Layer 7 of a small transformer language model trained on English Wikipedia (11 layers, counted from 0, width 64).
A neuron adds its activation times its output weights to the MLP's output. To switch it off is to set its activation to zero at one token and run the rest of the model.
A neuron's activation on a vector x is GELU(gate . x) times (in . x), where the dot is the dot product.

Input weights of the MLP neurons that the questions are about. A number n stands for n times 0.0009.
n3 gate: -34 -75 123 44 14 125 -52 135 171 41 -213 -119 -37 -272 -21 215 154 -118 55 -139 -28 -68 -24 175 138 -145 -60 -102 -30 -165 -10 151 -13 -15 -9 89 -22 -59 -93 224 22 -32 -39 0 -14 -11 46 89 1 370 -118 -83 -188 62 119 -97 -156 -426 94 13 -29 -50 23 2
n70 gate: -112 137 208 181 26 113 20 -4 77 -6 -304 -318 81 -60 -76 -88 -29 111 145 -103 51 97 129 67 232 -110 204 -388 -38 98 104 116 26 -112 52 6 66 138 -140 108 -224 -262 112 160 -96 -1 196 92 54 1 -56 -189 -18 73 77 -32 -72 -11 -36 -370 20 79 -123 23
n80 gate: 21 162 -1 82 156 60 -124 -77 315 89 42 -168 90 -195 82 -146 -79 -14 224 -55 -86 58 80 104 -117 -22 29 -154 -17 -70 97 -43 -75 -135 74 -65 135 29 134 -8 98 -128 -188 -83 4 -100 -25 13 -26 -226 -303 3 8 78 -67 -57 -35 108 16 66 145 109 53 55
n93 gate: -142 -49 29 45 41 -4 -230 149 166 7 -13 -38 52 -57 -40 224 -106 -179 115 203 -13 62 -119 100 13 -108 62 -126 14 -158 15 -219 337 -37 13 -46 -17 -138 7 -129 42 153 -37 -71 112 115 120 -209 194 26 -18 -162 -88 -68 13 108 1 -320 110 64 -474 52 181 8
n110 gate: 72 253 -57 93 -186 164 -48 153 -76 140 21 -55 -37 66 -6 154 -49 111 19 139 -97 31 10 -70 -78 103 4 -165 162 169 -49 -130 -84 226 9 76 -30 -93 -165 21 125 27 -252 -5 -45 -178 -122 -74 -273 -7 -28 -149 -41 18 -113 167 276 29 13 78 14 -130 185 -197
n147 gate: 15 -31 152 21 -62 27 143 269 -64 221 13 -181 87 132 186 117 -162 -99 77 158 -133 116 -146 -97 48 -140 7 -8 123 35 124 -281 252 -109 -216 -35 12 -101 8 215 -3 154 -104 -172 103 -129 -68 38 -47 -260 211 -295 41 276 -139 157 69 -58 -51 116 100 136 -38 -29
n164 gate: 5 32 129 45 -18 -57 77 46 237 40 133 -256 89 344 50 117 45 -37 -378 -154 -439 301 14 -55 260 86 107 -122 -72 175 -39 -172 190 -37 95 85 -3 162 285 53 -158 168 37 -8 7 46 -86 -244 -45 -260 75 -213 -292 -52 16 57 199 -200 -151 -168 -194 -73 -169 88
n177 gate: 81 -97 -132 -8 -251 80 -35 -97 4 -85 -212 145 -27 -82 -116 -122 71 -203 64 55 -129 -17 77 -179 -11 3 280 65 -116 -78 -163 125 -201 215 -85 -185 101 -151 102 241 19 271 230 -177 -82 2 -14 -7 175 95 -25 3 -56 -138 174 -137 54 -275 -134 59 -225 157 -53 36
n187 gate: -152 199 226 -37 -198 130 -4 103 -18 79 -51 -309 69 72 159 87 -48 335 -82 -113 61 -67 166 -103 67 -149 94 -158 -33 87 69 -283 276 -278 -147 -30 -74 156 205 -44 -101 -32 -21 224 -147 53 97 43 -144 150 -134 -58 -114 -386 154 31 -85 96 259 -90 338 -61 161 -256
n3 in: -84 -88 -83 21 -153 132 68 159 9 125 -264 -35 6 -13 -215 346 117 -196 131 69 -22 114 -169 -34 -21 -133 57 76 -119 -182 21 60 48 201 -230 -112 -94 83 10 191 41 -139 103 -181 142 164 -66 -59 55 -50 0 -134 -40 -78 -209 -71 31 -270 -218 -104 -67 -34 -127 1
n70 in: 108 -166 48 -68 146 -26 -162 -61 78 68 186 125 68 271 -22 -77 -21 46 -9 59 72 104 -168 73 -43 19 63 87 40 68 33 -245 103 -344 -30 165 -2 -174 -36 -134 179 6 94 -112 -21 141 -81 42 98 29 -133 41 -118 64 30 164 -93 -59 336 -59 124 -192 -134 4
n80 in: -75 17 -29 -66 -108 -30 90 -35 19 280 -5 -99 146 -30 242 139 71 -53 -40 -154 43 -58 119 -184 104 102 -68 -7 49 -157 33 -155 -187 20 74 5 131 124 51 79 96 -37 -147 -184 -147 149 -88 -108 224 -5 82 -1 -98 -71 -17 -98 6 93 -32 83 -27 -33 108 4
n93 in: 76 102 128 -105 -19 -35 149 -103 -156 9 -19 154 -107 35 127 -346 -106 5 -61 -139 -184 163 -72 -301 61 -106 88 76 -105 -10 89 -29 -217 11 -87 22 73 -113 113 -10 -2 28 -22 -13 -129 -132 -15 91 -19 -213 -36 -2 73 -70 162 -78 109 413 188 -79 40 247 3 -120
n110 in: -4 -67 128 -37 -105 75 -218 -33 -66 204 144 175 19 -101 127 168 -98 89 108 106 114 148 61 8 117 -42 91 20 95 417 288 90 -105 166 -120 71 -123 46 65 52 13 -189 78 -155 -91 1 -245 63 -52 24 -68 -79 218 -11 10 -95 -22 128 93 -88 112 -112 -186 -328
n147 in: -156 7 58 -124 -74 -117 -121 -58 -85 145 136 209 -151 -55 15 57 10 217 209 203 113 44 16 -39 -56 10 -97 168 -77 20 -146 -171 103 28 29 15 18 -285 -141 163 -65 -91 -46 208 -97 -3 -16 151 32 104 120 187 -66 89 36 -277 -5 53 -44 -98 -89 -89 295 -8
n164 in: -114 122 -100 109 90 -78 -18 -77 136 201 152 -8 -1 47 -10 83 -80 -44 -205 -194 -2 304 -25 -77 123 -38 -175 -369 -137 9 -310 -122 156 -10 -1 -107 61 48 84 206 -142 88 300 -40 62 137 71 -165 2 -173 -55 -57 107 -9 -106 209 82 115 -199 117 12 -76 154 -4
n177 in: 95 12 217 63 -29 -26 57 -105 59 -7 0 87 -22 90 6 -63 -29 -46 -52 -150 56 -7 64 106 116 -53 -120 -23 162 -299 -157 -60 -71 -24 -258 183 117 -222 -76 75 7 -130 -138 33 324 -83 62 -38 4 -199 51 -13 -121 73 23 -15 -127 185 83 32 204 -188 -254 325
n187 in: -118 102 -64 73 -230 -229 45 -152 195 -7 158 146 -120 13 -293 89 -143 131 -134 -138 -147 97 133 -36 -134 151 -29 49 68 92 -66 -42 -203 -45 77 -114 -30 -174 -132 -201 177 106 240 309 -32 -177 -125 -40 139 -146 -106 110 -22 -87 -127 10 96 310 120 -136 78 -117 -108 19

Output weights of the MLP neurons that the questions are about. A number n stands for n times 0.00085.
n3: 75 -144 -90 67 24 181 -60 179 153 -125 -173 -61 45 -12 -62 -92 175 41 -60 -223 56 -54 97 7 -99 24 -73 -76 254 -51 -96 -134 95 -36 139 173 -211 -31 211 -63 -169 140 -65 -169 -113 54 -119 -7 160 137 37 -125 -165 -143 79 -75 -405 -61 -99 -71 -120 -11 -60 -46
n70: -109 -26 41 160 243 -111 154 -114 109 100 20 -123 176 160 35 43 -91 -16 -21 73 38 65 -139 -124 -136 -49 -273 73 -35 102 -51 -120 -60 -112 79 134 85 17 7 -149 192 38 -18 -96 86 -8 -169 -167 -48 98 22 -70 -75 -8 56 231 167 13 91 -85 -3 193 -120 154
n80: 50 39 122 -41 -7 48 -24 3 -180 80 34 21 23 70 128 -22 -84 147 153 251 122 61 122 24 -167 -142 -68 82 -96 -16 1 -79 -42 113 -78 -82 -4 -230 65 -126 -88 -80 -13 134 21 28 110 30 -155 87 39 -1 174 -228 134 -120 53 -9 -60 -18 -116 88 -198 26
n93: -16 23 189 23 23 12 39 27 101 -2 62 -45 178 -38 65 57 -101 -64 274 68 -66 48 -99 -52 -71 -184 192 4 -72 -120 18 -278 201 67 -55 -91 159 -271 -188 -101 -62 -71 -158 143 146 -97 138 -79 -96 61 -169 -202 154 43 48 -39 -45 50 199 47 -190 65 -51 174
n110: -199 -111 52 61 163 -78 -94 -80 -54 -41 -143 101 173 -19 38 24 -60 -34 -47 -45 -116 -117 -69 81 171 -71 8 -193 -150 -298 205 108 76 -40 50 -72 373 -60 10 -92 -33 -90 173 -107 -1 119 46 -67 194 18 -107 -256 -101 -90 -7 -155 81 -107 11 -111 -91 -2 62 -15
n147: 115 -7 -57 39 76 273 -135 -4 4 -77 -107 -5 216 -134 -127 -72 235 236 16 -245 3 -52 81 88 -148 7 -148 58 -31 122 89 152 -90 41 144 -262 -47 51 -85 -60 108 59 76 20 -137 82 19 -25 -2 126 -177 67 -10 -11 91 42 -98 134 120 71 91 -139 9 103
n164: -7 -23 -65 169 -19 -213 29 -66 31 -85 97 -126 174 2 -140 -73 164 -120 -211 -128 -68 42 48 37 -139 -56 57 -233 194 105 -121 232 346 135 -141 -145 58 -24 -25 -273 -87 175 26 -122 226 75 127 97 24 -18 -123 48 -17 23 43 -122 -62 -100 29 234 -120 -270 49 62
n177: 72 -112 -69 2 88 199 -218 39 90 -33 -59 -60 61 -345 -59 -150 108 14 97 -16 -208 -248 32 -195 -47 -5 -85 98 -150 82 -5 90 98 53 3 -85 19 25 37 -52 85 69 31 -228 -90 130 -176 97 -117 182 59 15 201 99 -20 -11 -160 -250 -83 58 58 76 -83 -172
n187: -57 -9 -21 45 -61 474 165 201 90 49 -58 -179 233 -82 128 35 40 -216 198 -32 -63 -18 182 98 -100 54 -216 71 -46 66 -25 -137 108 -125 -51 -176 -217 -106 -98 -136 -83 132 -73 -108 -126 142 -68 299 -52 90 -30 -11 -13 191 25 151 -78 -15 29 37 156 -26 -36 116

Each question names a token from some text and the token that comes next. It shows the vector x that enters the MLP there. A number n stands for n times 0.0083.

Then comes g, the gradient of the next token's log-probability with respect to the MLP's output, scaled to length 1. A neuron's effect is roughly proportional to its activation times (output weights . g). A number n stands for n times 0.0011.

" ", then "5"
x: 365 46 -16 89 47 75 204 -1 -169 61 -5 31 -63 110 20 -168 131 -28 -77 -183 -38 -45 199 -10 -166 32 -141 81 18 38 -176 68 -147 118 198 242 -216 -37 -31 30 19 85 53 -115 68 109 -83 11 -126 -24 96 72 -34 63 -87 15 264 -90 -85 31 188 -93 50 -4
g: -96 -41 -150 -169 -258 174 -116 -101 187 16 31 105 1 -131 71 73 -24 174 50 70 74 -198 21 26 69 -14 125 108 202 -181 36 -41 -114 72 125 65 -177 16 -142 15 144 -169 22 -58 -13 49 41 -109 168 -172 153 99 173 130 52 70 44 195 31 61 -49 -78 -138 1
Switching off which neuron hurts the next token most? n110

" Fo", then "to"
x: 86 -202 70 50 40 69 -26 50 235 -31 -40 145 79 -78 101 -30 117 -71 266 -137 209 0 127 -63 -111 -82 -237 140 49 -41 -77 -131 -107 -161 -152 -57 -64 46 -126 73 88 -5 129 -132 -95 155 -77 204 -135 86 174 -160 -6 -133 -76 -64 -83 53 -99 76 304 -114 -279 66
g: -40 -62 -49 -12 -6 -113 174 -91 -71 72 14 -235 29 -257 147 -4 68 336 -1 -3 94 -171 76 38 -38 -70 7 18 8 172 -32 -60 -84 68 -148 -106 10 -29 117 -170 -142 107 -110 -320 151 93 49 -26 64 34 -160 -78 42 -29 -87 -232 -109 -10 -44 -33 41 -119 92 -18
Switching off which neuron hurts the next token most? n3

"al", then "te"
x: 54 -182 100 28 -6 -166 -127 -131 -98 96 26 121 -122 -228 20 19 272 -73 53 34 88 -146 -52 -2 -57 8 -127 -8 -44 -15 -5 30 7 -72 -45 35 -38 2 -6 -55 -186 -50 -135 -133 52 24 18 11 -60 49 17 52 231 134 99 -219 -423 -109 74 -90 -29 6 -86 -11
g: -84 8 -83 29 -57 245 176 -39 122 119 70 -73 167 42 11 -43 77 8 171 -33 123 -31 116 -24 50 -133 -94 45 16 8 0 0 43 -78 -9 -16 -293 169 43 -142 44 -14 -40 -1 21 314 -4 -228 -28 231 -15 -270 -120 -78 2 44 76 -218 23 -50 88 76 -154 -69
Switching off which neuron hurts the next token most? n187

"\n", then "-"
x: -176 -111 -49 -153 122 -275 120 -64 213 -128 38 24 39 -19 8 -96 221 -68 -5 121 -206 62 77 -128 116 118 -26 259 -13 72 -14 -153 -26 -68 33 -49 -87 -105 -24 15 -82 -52 -30 -51 91 136 -89 105 49 -23 34 -51 12 137 -106 -113 202 66 -239 -202 127 -63 101 -69
g: 36 -134 116 176 71 -43 215 72 43 -37 -32 -39 -7 -113 96 -174 21 -68 -209 0 111 -244 193 65 -39 50 -99 -86 60 -149 34 -126 158 -162 53 254 -22 -77 141 -62 -5 8 186 177 259 87 -71 152 -62 -33 -28 105 61 169 -103 15 0 35 83 18 58 121 -31 127
Which neuron, switched off, raises the next token's probability most? n147

"\n", then "==="
x: -187 -98 -38 -67 55 -224 -41 -6 238 -53 230 59 -122 -10 51 -161 136 -1 84 89 -175 53 104 6 108 104 -37 283 71 66 69 -69 -2 77 -5 63 -76 -59 -91 -72 -135 -118 -62 166 8 141 -97 150 -114 20 138 -37 53 174 -156 -193 211 -72 -203 -186 -40 -122 67 -60
g: -261 0 224 -33 -23 75 -300 67 152 -20 -23 98 -19 -37 17 -317 -113 -196 -25 43 69 104 111 -62 -152 -45 -151 -140 -69 -40 38 -135 -54 144 136 -31 132 16 163 -4 -64 84 12 101 58 -118 6 -101 -6 138 -27 -107 70 91 -1 207 77 -15 -107 118 -61 169 16 55
Switching off which neuron hurts the next token most? n164

"che", then "m"
x: 139 -128 142 60 27 -83 188 -48 -9 210 -45 52 -97 -7 86 -123 182 22 192 -80 55 26 4 13 219 161 -88 66 41 -155 85 34 81 -148 -42 -133 -92 1 -84 -34 -30 -52 -36 62 -135 230 -112 -123 -113 194 238 193 213 68 52 -186 -311 -45 9 -13 18 -77 278 49
g: -96 -21 -41 118 19 99 195 39 -150 37 30 109 146 -74 -40 12 16 -152 86 135 261 -34 -48 -50 100 -5 12 4 85 44 80 -9 74 -70 184 -215 -156 -7 -237 -218 -79 -9 -193 167 -111 -206 156 -18 28 52 -151 81 -136 94 -121 -137 68 179 -4 -104 69 -55 -75 117
Which neuron, switched off, raises the next token's probability most? n187

" ", then "w"
x: 332 -295 -9 129 16 34 196 3 -82 -9 76 -121 -25 203 46 -102 63 -18 33 -81 -71 55 191 -19 72 21 -72 32 75 34 -83 -34 -53 135 182 198 -247 -54 -24 -62 -29 157 -40 -144 110 115 -75 5 -141 -38 213 -35 28 85 -136 140 229 -21 -170 25 85 -40 73 -119
g: 158 -128 -40 318 31 -104 56 200 28 85 -72 130 -45 118 -51 -4 -53 135 56 -63 -55 11 145 28 121 -14 -179 28 -128 195 -161 0 164 -28 -90 -237 -38 -25 -71 -86 -65 74 -42 -14 -183 22 110 293 -102 130 -12 -2 38 -21 188 74 -214 -146 -64 -37 6 -7 61 -8
Switching off which neuron hurts the next token most? n164

"ra", then "ising"
x: 74 -11 -59 137 202 -65 167 -35 125 191 14 51 -61 -77 -50 -76 -55 -7 278 -62 167 4 -89 64 -104 -94 -171 -152 -62 28 58 -118 -186 -93 -7 63 52 29 -73 2 -126 47 -39 -142 3 377 -82 152 -151 41 163 199 318 23 134 13 -175 84 -214 28 10 -31 155 254
g: 98 129 -74 -146 157 -115 -87 -76 146 -57 -138 217 32 -97 213 -35 61 -156 -50 19 -20 25 -24 163 99 -21 38 -261 -41 -129 17 3 114 -26 34 -27 251 70 125 4 14 11 -184 -106 74 -115 -27 -79 -157 101 -15 -35 -152 128 -13 55 -22 199 148 -110 -152 201 150 91
Which neuron, switched off, raises the next token's probability most? n80

"sburg", then ","
x: 274 -50 48 202 123 -292 -66 -59 223 -105 -100 -7 79 23 -81 130 97 -9 149 100 -62 66 11 118 254 18 -59 -73 129 -188 48 17 18 -25 -62 151 55 -122 -52 34 75 46 53 -29 88 126 -17 -19 67 110 72 181 36 -26 114 67 -155 -132 -277 127 -30 -102 -56 -94
g: 51 -135 -130 -36 163 26 65 -32 49 -37 -102 227 242 -129 -46 108 -91 182 92 96 -168 -115 -18 -53 181 66 62 36 -81 -107 108 -51 -74 -29 -10 -102 -154 -142 -25 50 -22 -139 -68 -202 206 242 -68 102 57 66 65 -145 -159 -84 -25 -29 -36 147 15 118 -44 72 100 237
Which neuron, switched off, raises the next token's probability most? n93

"to", then "gra"
x: 4 -270 -79 -106 35 -224 164 -42 22 61 -164 97 9 -223 73 -75 271 15 -50 81 85 -78 -100 216 28 96 -42 2 -89 13 34 -92 75 -113 52 84 -33 32 -66 -103 -39 14 -58 -301 -26 0 -26 -8 22 143 104 -23 212 -55 23 -68 -349 3 -14 53 135 -25 -37 7
g: 182 41 -63 58 -85 235 -124 104 127 67 -21 -103 145 145 154 -32 -129 -34 138 -238 -30 296 37 -95 92 -19 -6 -186 -43 138 18 -143 -102 76 66 0 -93 170 -15 -56 -144 -4 35 -33 -223 135 106 82 -6 -7 -127 2 7 92 -41 108 27 119 -241 -146 -41 95 -36 77
Switching off which neuron hurts the next token most? n187

" (", then "2"
x: -10 74 -112 143 49 6 386 -4 23 45 128 -262 85 43 -44 8 304 -92 95 23 -189 -14 -65 -23 22 292 -144 110 101 78 -108 -13 -124 -31 175 -46 -64 -59 39 -236 -4 141 -171 -54 -25 -6 -121 55 -23 -167 -5 27 -20 139 -22 -47 169 -42 -233 6 9 -207 179 14
g: 57 65 206 -259 76 -9 -17 -89 -271 -61 112 -45 48 13 -10 -16 82 191 57 144 -123 -6 126 95 204 15 -17 71 -23 -65 61 -64 -158 -32 149 326 -52 77 -103 125 117 -14 54 -59 -79 52 -184 -118 -114 -8 -52 51 -233 59 -156 96 -7 70 -82 124 -26 100 39 138
Which neuron, switched off, raises the next token's probability most? n164

" magazine", then "s"
x: 175 -152 -31 76 -7 -322 91 -137 211 -66 35 164 -37 -147 -118 -80 139 -147 88 60 68 -77 105 158 -48 275 2 -97 -151 35 -72 11 -97 -59 82 36 19 49 -10 -68 32 -48 -44 -44 57 -164 131 6 79 -20 240 58 -114 -101 -4 87 -103 -250 -112 16 45 -144 117 -7
g: 30 -32 -68 -75 16 124 238 104 71 -128 30 42 113 77 -49 -65 70 -361 -147 -149 101 -19 81 119 -83 93 -166 48 -57 67 99 -25 -127 182 1 29 -56 -27 -143 42 -34 73 -183 -51 179 -69 -28 77 -283 55 -24 46 51 290 34 171 88 -119 30 44 -58 118 -11 16
Which neuron, switched off, raises the next token's probability most? n110

"s", then "."
x: 59 -53 -26 160 130 -298 -93 -77 -65 125 79 74 121 -71 119 -59 -1 76 16 -71 102 -134 226 -97 -46 111 -203 -184 -11 124 67 161 -263 -17 99 38 130 5 112 -69 9 -47 -115 -187 -206 196 73 23 75 -93 47 -27 116 146 -74 165 -165 9 -45 80 116 -133 74 -5
g: -77 54 -63 171 -73 200 -130 64 19 29 118 115 158 2 -72 17 88 -70 160 146 150 -6 144 148 88 -57 -94 -74 11 60 -100 -35 -28 143 65 -147 -158 76 53 44 142 133 149 260 170 -279 -19 -62 -110 -144 -149 23 87 -50 -25 103 55 166 -128 -53 176 -48 -26 -110
Switching off which neuron hurts the next token most? n80

",", then " "
x: -86 -58 -3 41 -45 -306 33 -170 -34 -19 136 -20 -168 -24 90 -126 -40 -257 -99 -90 -103 -17 66 170 -112 191 -3 -97 194 14 -47 123 -130 115 41 -65 98 -43 20 72 -13 -108 126 -75 -252 92 -89 64 242 -34 56 162 63 122 -54 86 74 -143 -215 23 -186 -105 46 -80
g: -101 95 57 -129 -171 -90 126 7 146 55 -132 -19 -83 -302 86 -56 -108 122 30 -205 -20 125 -163 -207 212 -76 -23 2 -42 -43 -6 -87 -287 150 29 -47 63 36 81 -32 -71 -147 105 96 123 155 -34 -132 -71 -13 -165 177 51 17 18 -72 -36 67 -8 -128 -147 61 -62 129
Which neuron, switched off, raises the next token's probability most? n164